Layer 13 of a small transformer language model trained on English Wikipedia (20 layers, counted from 0, width 96).
A neuron's activation on a vector x is GELU(weights . x + bias), where the dot is the dot product.
The model reads these tokens: "ane" "." " M" "inn" "ie" " H" "au" "k" "'s" " d" "am" " M" "ult" "il" "ing"

The vector x that enters this layer's MLP at each token. A number n stands for n times 0.059.
0 "ane": 18 16 -6 5 -2 14 27 7 13 5 11 -19 31 -8 -21 2 -13 7 -33 4 55 -3 7 11 2 -20 -3 19 -13 -7 -46 -36 13 3 -1 6 -58 17 43 -26 -2 -23 10 -2 4 4 -12 27 -13 32 -8 -15 -54 -19 2 -9 -11 4 15 12 -2 1 -20 -15 -24 33 8 -17 41 29 -15 -5 16 -13 26 -40 8 3 -25 -5 3 1 5 -6 4 20 9 3 -3 -26 -2 11 21 -2 3 9
1 ".": 10 -22 4 23 -9 10 28 6 13 15 21 9 33 -10 10 9 -13 10 -22 -6 28 -2 2 -10 7 -13 -30 14 -13 -1 -37 -1 -7 15 1 17 -23 15 10 12 -33 -11 4 2 13 4 -10 13 -27 11 -2 18 -22 -29 0 -13 -19 -18 -5 -10 17 -11 14 -3 -20 27 40 -5 23 31 -7 3 -18 -5 9 -94 15 11 -10 -38 7 5 -20 -14 -5 15 4 9 15 -43 -4 19 7 10 11 12
2 " M": 13 9 -2 20 2 19 43 -23 1 10 31 9 45 10 15 -20 -31 -6 -21 -19 6 -24 14 -27 1 -20 -6 30 16 29 -15 -3 14 0 -8 3 -18 24 60 35 -31 11 10 -4 -14 -7 -3 -10 -9 12 -2 -62 -35 18 1 2 -11 19 3 5 1 -35 29 -5 -28 35 4 4 6 0 4 -21 -24 22 -5 -24 4 -2 -16 -26 -7 5 2 -17 -15 6 -31 28 13 -19 9 -17 -5 -21 2 5
3 "inn": -8 1 -13 8 -1 -6 54 10 -6 6 17 -14 41 9 21 -17 -11 22 -36 4 37 -20 -18 33 -33 -27 -18 1 -52 20 0 -17 18 -3 -4 19 -40 22 26 32 -48 24 -27 -4 13 4 17 -9 -14 27 -1 -21 -22 -10 -5 -17 -24 -9 -24 13 -5 -6 -16 2 7 50 23 -2 20 -3 13 -16 -24 41 21 2 8 -16 -54 -19 -16 -19 9 12 13 9 15 13 10 -11 12 -16 11 -5 -10 3
4 "ie": -12 -6 0 21 9 -17 21 6 5 -4 11 30 47 -12 -2 -1 -44 16 -40 -30 31 -10 13 -26 -24 7 -12 5 -27 -3 -37 -3 1 23 5 8 -60 -4 43 5 -39 -21 13 -7 6 -13 12 -26 3 15 7 -8 9 2 -16 -30 5 -10 -20 27 24 -14 -8 22 9 51 3 20 49 12 12 -3 -6 -15 9 -18 -10 -17 -26 -17 5 4 -14 4 6 22 -3 25 10 6 -4 -5 -18 15 -13 10
5 " H": 14 -13 8 8 -22 15 8 1 15 2 6 8 40 -5 5 -30 -38 14 -15 12 -26 2 -12 -28 -11 9 1 25 -35 -10 -20 -13 15 7 -20 5 -29 31 67 42 -12 -1 15 -2 0 -20 3 0 17 30 -19 -75 -14 1 -20 -40 1 -8 -21 -18 16 -8 -15 11 -6 46 19 8 24 5 5 -6 -4 11 3 2 -4 5 2 17 4 22 2 -19 9 -1 -14 4 5 -4 0 -9 -38 9 -14 27
6 "au": -1 2 -5 45 -3 -9 7 0 14 -2 1 -13 35 9 -8 -6 -3 7 -31 -14 38 -6 -3 -9 -15 -14 -12 7 -39 11 -31 -15 15 5 -34 -2 -34 -41 34 19 -8 -12 27 -21 -4 -15 4 -11 -6 30 28 -18 -21 -19 -14 -41 24 7 -42 20 -5 -31 -21 21 -4 66 49 27 -4 23 19 -3 -9 -4 18 -2 0 9 25 -17 5 11 8 -5 -8 -21 7 13 6 8 0 -20 0 15 -40 7
7 "k": -29 -10 15 6 -2 -3 8 4 5 20 24 -19 26 20 10 -10 -30 19 -15 1 46 -1 3 -16 -30 2 -22 -10 -13 -3 -11 14 0 4 -24 -1 -28 -8 49 28 -25 13 9 -27 14 4 -6 -1 4 8 -7 -40 -2 -35 -22 -56 5 3 -30 35 -6 -21 -16 10 -20 58 36 44 1 22 4 -1 6 30 28 -8 -9 -21 -8 -23 -5 18 -17 -28 3 -7 5 37 8 -1 -12 -15 -28 -14 10 28
8 "'s": -18 7 8 -8 0 -3 32 -3 0 -10 -1 17 38 -7 11 -20 -2 8 -6 15 -14 13 1 -9 -3 1 -3 27 -8 -5 -33 -12 10 9 -34 -13 -67 -1 27 19 -10 -15 -10 -20 -5 0 2 -1 2 16 -13 -6 -3 -31 15 -18 1 -1 -4 -10 11 -13 7 -3 -12 67 17 8 23 23 13 -7 -1 9 14 -78 11 -23 21 6 32 10 -13 6 11 -20 -23 23 -1 -3 4 12 -14 -10 6 13
9 " d": -5 -37 4 -10 27 12 1 7 -5 34 -26 22 34 -6 11 -27 -15 16 6 35 4 -32 -24 -4 10 -37 16 32 -9 16 -25 14 9 -6 -37 -24 -13 9 36 -11 -31 -5 -23 1 -26 12 -6 11 -18 11 22 -35 1 -42 5 -23 -20 21 -18 8 4 5 -6 14 -6 53 -9 17 -6 19 0 -5 10 21 17 -19 -11 9 -3 -21 34 -9 23 -33 9 -44 57 -6 2 -16 8 3 -31 25 7 -6
10 "am": 41 -7 8 -5 4 -4 15 21 13 26 5 -3 30 1 -2 -18 -10 11 -56 13 54 -26 5 -28 2 -41 -28 36 -40 15 -8 -12 1 2 8 7 -20 12 28 41 -27 -25 3 1 -6 4 -19 13 24 9 -2 -3 -9 -33 -13 -9 0 0 17 6 -22 -34 8 2 17 40 20 28 -45 2 -2 -36 4 2 23 -10 8 4 -23 -9 -2 -3 29 -21 5 -8 -3 -3 12 14 6 -30 -54 -36 24 10
11 " M": 15 17 10 11 1 2 14 -16 -1 18 19 12 45 11 15 -2 -18 4 -23 -20 -19 -34 12 -41 4 -19 -16 29 16 21 -4 -12 13 1 -13 -12 -29 19 50 31 -26 5 23 -2 -11 -9 -3 5 -6 16 -1 -65 -20 9 13 5 -10 15 -14 6 -6 -33 19 -13 -13 48 7 24 -6 -1 -6 -30 6 37 21 -24 4 0 -17 -10 -19 8 4 -7 -10 -5 -20 33 14 -1 20 -29 -54 -15 4 -8
12 "ult": 17 34 0 -11 -2 6 35 -1 12 5 -7 -5 34 -2 22 -35 -12 1 -43 -2 37 -26 -8 22 -3 -39 -17 6 -26 24 10 2 21 3 -10 -26 -25 0 3 25 -53 -11 -9 -30 -2 -16 -2 -6 -22 12 38 -26 -12 -17 -3 -12 -17 11 -24 41 21 -22 -23 -12 30 48 31 14 6 10 -21 -8 -25 43 47 -13 -19 -6 0 -2 -6 -3 -7 15 4 -11 0 11 9 -8 36 -19 -26 -6 46 -6
13 "il": 15 8 0 -1 2 -26 5 13 13 7 -3 7 35 36 -21 -10 -5 14 -38 -29 40 -23 -25 10 12 4 3 -8 -37 35 -11 -6 14 2 -19 6 -46 30 27 1 -41 -12 -10 -10 22 -12 -16 10 9 5 18 -20 17 -40 8 -21 -26 3 -39 28 12 -19 -4 4 45 57 36 -10 0 7 -4 -18 -12 25 17 8 -17 -1 -36 -3 -10 5 2 -4 29 14 -21 6 6 11 21 -1 -35 -7 -30 -31
14 "ing": 3 -18 14 -17 1 0 17 -3 22 8 27 8 33 -5 -4 10 17 17 -24 -1 14 -16 -10 -3 -3 -7 -5 6 -11 9 -24 -11 -12 3 -5 -15 -87 -1 17 8 -27 -26 -7 -14 23 -29 -1 -11 18 18 0 -11 25 -10 -4 -19 -1 -11 8 14 23 3 -13 3 24 55 31 25 46 15 -15 -7 -3 5 2 -52 -11 -31 3 6 -2 30 0 2 3 4 14 19 -16 11 16 -21 -59 11 -11 -6

Each question shows the input weights of one neuron of the MLP. A number n stands for n times 0.0061.

n18 (bias -0.023): 9 29 29 17 37 -9 -8 15 22 -6 -8 12 7 -5 20 -10 1 28 4 4 8 2 -17 -17 -3 22 16 -1 -2 5 -4 -2 -22 -8 -15 -30 -6 -24 1 25 33 -1 33 43 22 -25 14 3 -2 -12 -18 -16 -26 -9 -11 7 -18 17 -22 10 -18 -12 11 2 -20 -10 -17 -11 -29 6 11 -29 28 17 30 63 -3 15 -9 -18 -21 7 -24 21 -38 31 -37 -7 8 -24 -24 -2 16 27 6 -20
On which token does it fire most, and how strongly? 11 " M", at about 1.4

n376 (bias -0.054): -26 20 -30 -13 -14 14 -19 -55 -12 13 12 22 29 -19 -42 -35 14 5 20 -6 -7 15 23 25 -2 12 -5 1 40 17 -19 -6 24 12 -40 -33 -20 -23 -5 7 4 -5 -9 10 3 6 34 26 19 19 2 19 -15 24 2 0 -19 6 -6 -42 2 30 35 -17 -11 -10 8 -33 -11 26 11 4 -12 5 -12 -4 -16 -1 -23 27 1 -2 11 4 -27 -4 10 45 11 -14 -19 8 4 -10 -3 -12
Its three highest activations, in order, are on tokens 8 "'s", 2 " M", 0 "ane"

n95 (bias -0.023): -17 -11 27 -5 9 -27 17 26 4 -9 15 24 -14 -7 -21 -35 8 13 6 -1 33 28 22 9 6 1 -19 12 -43 1 24 5 4 7 -7 -9 -11 6 5 -5 1 -12 -4 -17 10 12 42 -3 -33 3 -7 17 -16 -35 -9 5 4 18 -2 1 -6 40 16 -8 41 -35 -11 34 -19 17 -1 -10 -10 1 -17 -7 3 -12 4 -11 -21 -10 3 33 25 -8 -11 -53 14 -8 -9 3 16 -2 -13 -37
Which token does this neuron like most? 3 "inn"

n132 (bias -0.071): -7 -39 29 6 -9 8 5 15 -7 -6 -17 -52 -5 -17 18 -17 -1 16 20 44 21 -9 -3 17 -33 -36 -2 1 -24 38 6 -17 -3 -27 11 -30 39 -22 -16 10 22 43 -26 1 -14 -22 10 8 -26 -41 -14 5 19 -2 13 10 26 8 5 -45 21 -25 31 16 -28 10 0 -6 -23 17 16 -19 3 -16 -16 -9 20 -16 -23 33 -9 -40 -37 22 22 25 19 -1 -22 -28 19 28 49 -16 -15 33
Which token does this neuron like most? 3 "inn"

n305 (bias -0.072): -33 -17 14 -24 -7 16 17 30 5 -15 -22 -12 -6 -17 17 -5 9 27 -22 22 20 8 -16 -2 -19 16 -26 -8 -6 22 8 -3 17 8 6 -3 5 9 -28 -5 -6 6 -3 -15 17 -2 -3 -8 6 7 5 30 -17 1 -16 11 6 13 -9 -20 18 -15 -16 -35 6 2 -13 33 -33 18 -15 0 5 -9 -7 8 22 -2 -20 11 -20 -5 -2 -18 -12 0 -19 9 15 7 14 -15 -4 33 31 -2
Which token does this neuron like most? 12 "ult"

n198 (bias -0.041): -17 33 -21 11 -16 28 1 9 -10 14 -20 -25 5 -22 -27 -2 11 37 4 5 1 9 10 -4 6 48 14 20 22 -36 10 23 -19 -5 -28 3 -1 -78 -12 -19 -14 23 -23 28 3 22 39 7 -1 -21 -20 35 -34 22 8 -12 34 59 -31 14 13 5 -30 5 2 38 -25 -6 1 -21 16 -15 -3 -36 -5 -21 -19 41 -28 7 -7 -7 -24 28 -11 21 -23 3 36 31 -5 -8 31 3 -17 13
Which token does this neuron like most? 6 "au"

n141 (bias -0.085): -7 61 -22 -40 -51 28 -16 4 -23 -20 19 28 -1 3 -23 -23 7 -15 8 31 -10 17 12 39 37 -27 -18 14 21 30 51 -5 -10 -6 1 14 23 29 10 19 15 -4 -17 -31 -8 17 -27 -12 -56 33 4 -5 -25 -32 -9 9 1 56 37 12 16 26 6 -36 34 -3 -16 -20 -46 -6 2 16 -4 -1 1 26 -3 15 -52 12 -18 -19 -1 31 14 1 -10 -19 -24 7 -9 -19 -6 33 22 -22
Which token does this neuron like most? 12 "ult"

n96 (bias -0.082): 33 -2 -23 8 -19 19 17 14 11 -25 13 1 44 9 -14 7 -1 10 4 -17 6 16 27 35 -11 -9 -24 11 11 20 -24 -14 -22 -1 -18 -11 -33 -1 -36 -20 1 8 -25 43 -12 43 1 -40 4 1 -44 33 10 5 -2 29 -18 4 16 -6 -18 -11 52 10 -51 -18 -24 -60 -8 3 -15 -1 8 -17 -72 -5 24 43 4 7 20 13 -24 7 -21 -2 -22 -7 -1 2 -30 39 31 20 -18 22
Its two highest activations, in order, are on tokens 1 ".", 0 "ane"

n323 (bias -0.056): -25 31 0 -11 0 -26 15 -15 21 -2 7 -31 -14 8 24 -30 12 -12 -5 31 -7 -9 18 30 -5 -31 -8 0 -4 26 25 39 -29 -35 -29 -2 9 -24 11 -9 -9 14 -46 14 8 10 7 36 9 -20 13 -6 -12 34 -6 2 15 42 -12 1 -24 17 5 -9 33 -19 14 -24 -38 1 -23 -5 62 -7 5 12 -35 -25 -35 23 7 7 4 -25 -2 -26 -25 23 -9 -8 -8 -10 -11 -26 28 59
Its three highest activations, in order, are on tokens 12 "ult", 10 "am", 7 "k"

n234 (bias -0.046): -5 -5 16 6 -50 52 -42 -39 -16 0 30 4 30 -19 -14 -7 -5 -22 13 42 -4 -3 -20 8 -36 -4 -3 -41 1 -5 -24 -23 6 45 -29 8 8 -21 11 -22 9 7 -2 -23 -10 28 47 -4 -2 10 -31 17 -23 19 -14 -12 43 11 2 33 28 54 19 14 5 -12 -31 -31 -10 -14 -25 12 -1 -9 -5 13 -7 76 7 -1 -38 20 -30 -39 2 5 39 -6 -2 18 -15 13 7 -3 -24 -13
On which token does it fire most, and how strongly? 5 " H", at about 0.23

n196 (bias -0.106): -6 13 13 -1 9 24 -1 8 17 -16 6 -7 -28 1 -14 2 -17 26 -16 3 2 1 -2 -2 -5 -1 7 2 -4 7 -26 -3 23 -9 3 -2 12 -9 -6 11 -12 -12 -5 8 -7 -8 27 8 2 -11 8 -15 -2 29 -9 -9 11 16 18 -6 12 17 -5 -15 -10 30 -1 -2 5 23 -14 -18 -1 19 -24 3 -24 -2 -21 -24 -8 5 -9 -10 -10 -3 7 6 9 -2 4 9 -6 -12 -13 19
Its three highest activations, in order, are on tokens 2 " M", 5 " H", 7 "k"

n27 (bias -0.052): 18 14 7 43 -1 -12 4 30 -7 -32 -17 2 11 6 -7 31 -18 14 10 13 -4 11 56 9 -25 -8 22 8 -5 -16 17 9 -7 24 -1 -5 4 -15 -25 -37 22 6 -8 2 27 -18 16 35 -3 -59 18 25 -27 3 -1 18 -11 7 -8 -25 41 -15 21 -6 0 -23 -15 -10 -26 1 18 -18 -14 14 -2 -16 -18 4 -36 -8 -22 -23 0 33 13 -6 12 -31 5 -32 41 -5 9 -11 21 18
Which token does this neuron like most? 1 "."

n292 (bias -0.046): 7 -37 -1 -8 -33 -18 10 -2 20 -2 14 5 -19 4 5 -7 20 13 20 9 -5 8 -2 -6 -3 17 -17 -26 4 2 -19 -11 5 13 14 12 -19 -23 7 5 -5 32 -26 -2 23 5 20 -40 -32 -9 -31 -13 0 -1 19 -4 24 5 -14 -4 -7 10 -9 -6 10 -7 12 -10 2 15 -10 -11 33 10 -24 -1 -8 16 32 33 -26 -6 -59 15 10 14 -18 -3 -11 -13 -2 30 41 5 17 -8
Its two highest activations, in order, are on tokens 8 "'s", 1 "."

n379 (bias -0.099): 15 6 -33 30 -4 9 9 1 9 -45 24 -29 3 -27 -45 20 16 -19 -16 45 2 -24 19 4 -1 -5 6 42 4 16 -29 28 -30 -10 -2 12 21 19 -23 -29 -8 -16 -20 2 -16 43 -7 3 3 -41 -6 20 19 14 -21 5 3 13 -7 -5 17 19 -11 -16 -35 -1 -33 -27 -5 -16 -4 32 43 -18 -12 -8 -13 -5 -23 1 -5 -17 38 7 -9 9 -3 -27 37 31 15 -18 4 -57 -28 8
Which token does this neuron like most? 0 "ane"

n166 (bias -0.071): -12 12 -23 -22 -9 3 -3 -4 19 -2 35 7 35 13 -50 24 33 -23 -10 20 -14 -5 20 32 -27 33 11 3 16 -16 -19 -51 -15 4 26 11 -26 -11 -50 -1 -14 16 -24 8 -2 -6 3 10 11 26 -15 2 4 -12 4 13 4 -5 42 16 20 11 -3 -2 -21 -14 -19 14 19 7 -44 21 14 -22 -10 -18 8 16 -9 10 30 -12 13 30 23 -17 -3 -27 -5 -25 -20 14 41 -17 -29 -21
Its two highest activations, in order, are on tokens 0 "ane", 14 "ing"

n341 (bias -0.076): 3 37 -9 6 14 28 1 17 4 -9 8 -4 -4 -28 6 24 2 10 1 22 19 3 10 32 -6 -17 -5 -17 15 8 -35 4 -1 11 23 14 -6 -34 -38 -9 6 18 -20 -16 -2 -19 17 -13 -4 -4 -36 -1 -19 2 6 -17 39 20 -10 23 -6 -4 8 -4 -3 -8 -20 -4 13 -5 -4 27 13 -11 -19 6 -8 -38 1 11 3 -38 7 9 -39 4 6 -1 4 26 -1 -18 -14 24 21 -1
Which token does this neuron like most? 0 "ane"

n237 (bias -0.111): -7 6 9 -5 3 -13 -3 26 3 -20 14 6 1 -14 -16 -13 15 -15 25 -9 -7 -25 17 35 1 35 -28 9 12 -29 -36 -26 -17 -50 -22 -21 7 -1 -22 -23 9 50 -24 -38 20 35 26 -35 7 48 -58 53 1 46 -13 -5 -4 -7 6 -19 25 -34 10 -39 4 4 -1 -23 -7 -6 9 -21 1 -27 8 -8 -8 12 -16 -22 11 -6 -11 16 -7 -19 33 -17 60 14 -26 21 -24 -30 11 7
Which token does this neuron like most? 8 "'s"

n60 (bias -0.084): -27 15 1 -17 23 3 -12 -16 -3 -10 15 -29 -6 7 5 2 13 -3 28 33 4 36 26 44 18 3 -20 -4 16 -3 -2 3 5 -31 -21 -2 -8 -38 16 -4 65 28 19 -27 36 -9 -13 20 -7 -13 18 -28 -2 -29 18 10 2 -10 -15 -7 3 28 -11 6 -8 -6 18 28 -19 38 -33 0 18 -8 -6 28 -3 -8 -43 27 -18 -8 -41 8 13 17 -23 -5 -1 -12 4 3 14 8 43 21
Which token does this neuron like most? 7 "k"

n363 (bias -0.130): -26 24 21 -16 -37 18 18 -2 -25 -26 5 -17 27 -21 -5 1 4 26 -10 -16 0 55 -8 17 34 -4 18 -15 12 37 -22 26 20 -36 40 -2 13 -10 28 -11 -13 42 -6 22 -28 -8 45 -5 37 -11 -17 -8 -38 56 -31 22 25 21 76 -4 -26 -24 -15 30 -34 -3 -18 12 -9 -25 -27 19 -38 10 -26 -10 -27 -8 -37 -23 6 8 -13 7 -22 -20 -20 -23 18 -21 -34 34 42 29 -2 -6
Its two highest activations, in order, are on tokens 2 " M", 0 "ane"

n222 (bias -0.035): 29 -11 -5 10 5 -21 -21 -10 -20 -11 13 16 32 14 -3 -25 -20 -17 45 3 -37 -32 6 -1 24 3 33 17 22 -1 -4 9 -7 -28 -1 38 21 18 -11 0 -10 41 -21 4 -4 -34 6 -35 5 -28 -12 32 -1 -23 15 -11 24 25 36 -24 -10 17 4 -3 -23 -12 31 -16 -8 -22 2 28 20 -20 -19 -16 2 -2 -22 -2 5 -9 12 12 -19 15 -23 6 11 -42 -49 -14 42 -15 -41 17
Its two highest activations, in order, are on tokens 2 " M", 1 "."

n19 (bias -0.080): -19 13 18 -35 34 -24 8 19 6 -1 74 18 -1 8 -16 30 33 3 -14 7 -6 11 -19 8 -25 20 21 -59 41 -34 -6 31 -6 -36 -11 -39 -7 -10 -32 -15 28 31 18 8 10 16 -19 -1 22 20 -37 17 -25 6 -10 10 -24 1 14 -7 -32 -1 -16 9 -22 26 17 19 -14 27 -26 2 18 -4 24 -13 -26 -11 -25 17 5 -22 -6 10 -8 -18 15 7 29 12 23 4 29 32 -29 -41
On which token does it fire most, and how strongly? 14 "ing", at about 0.65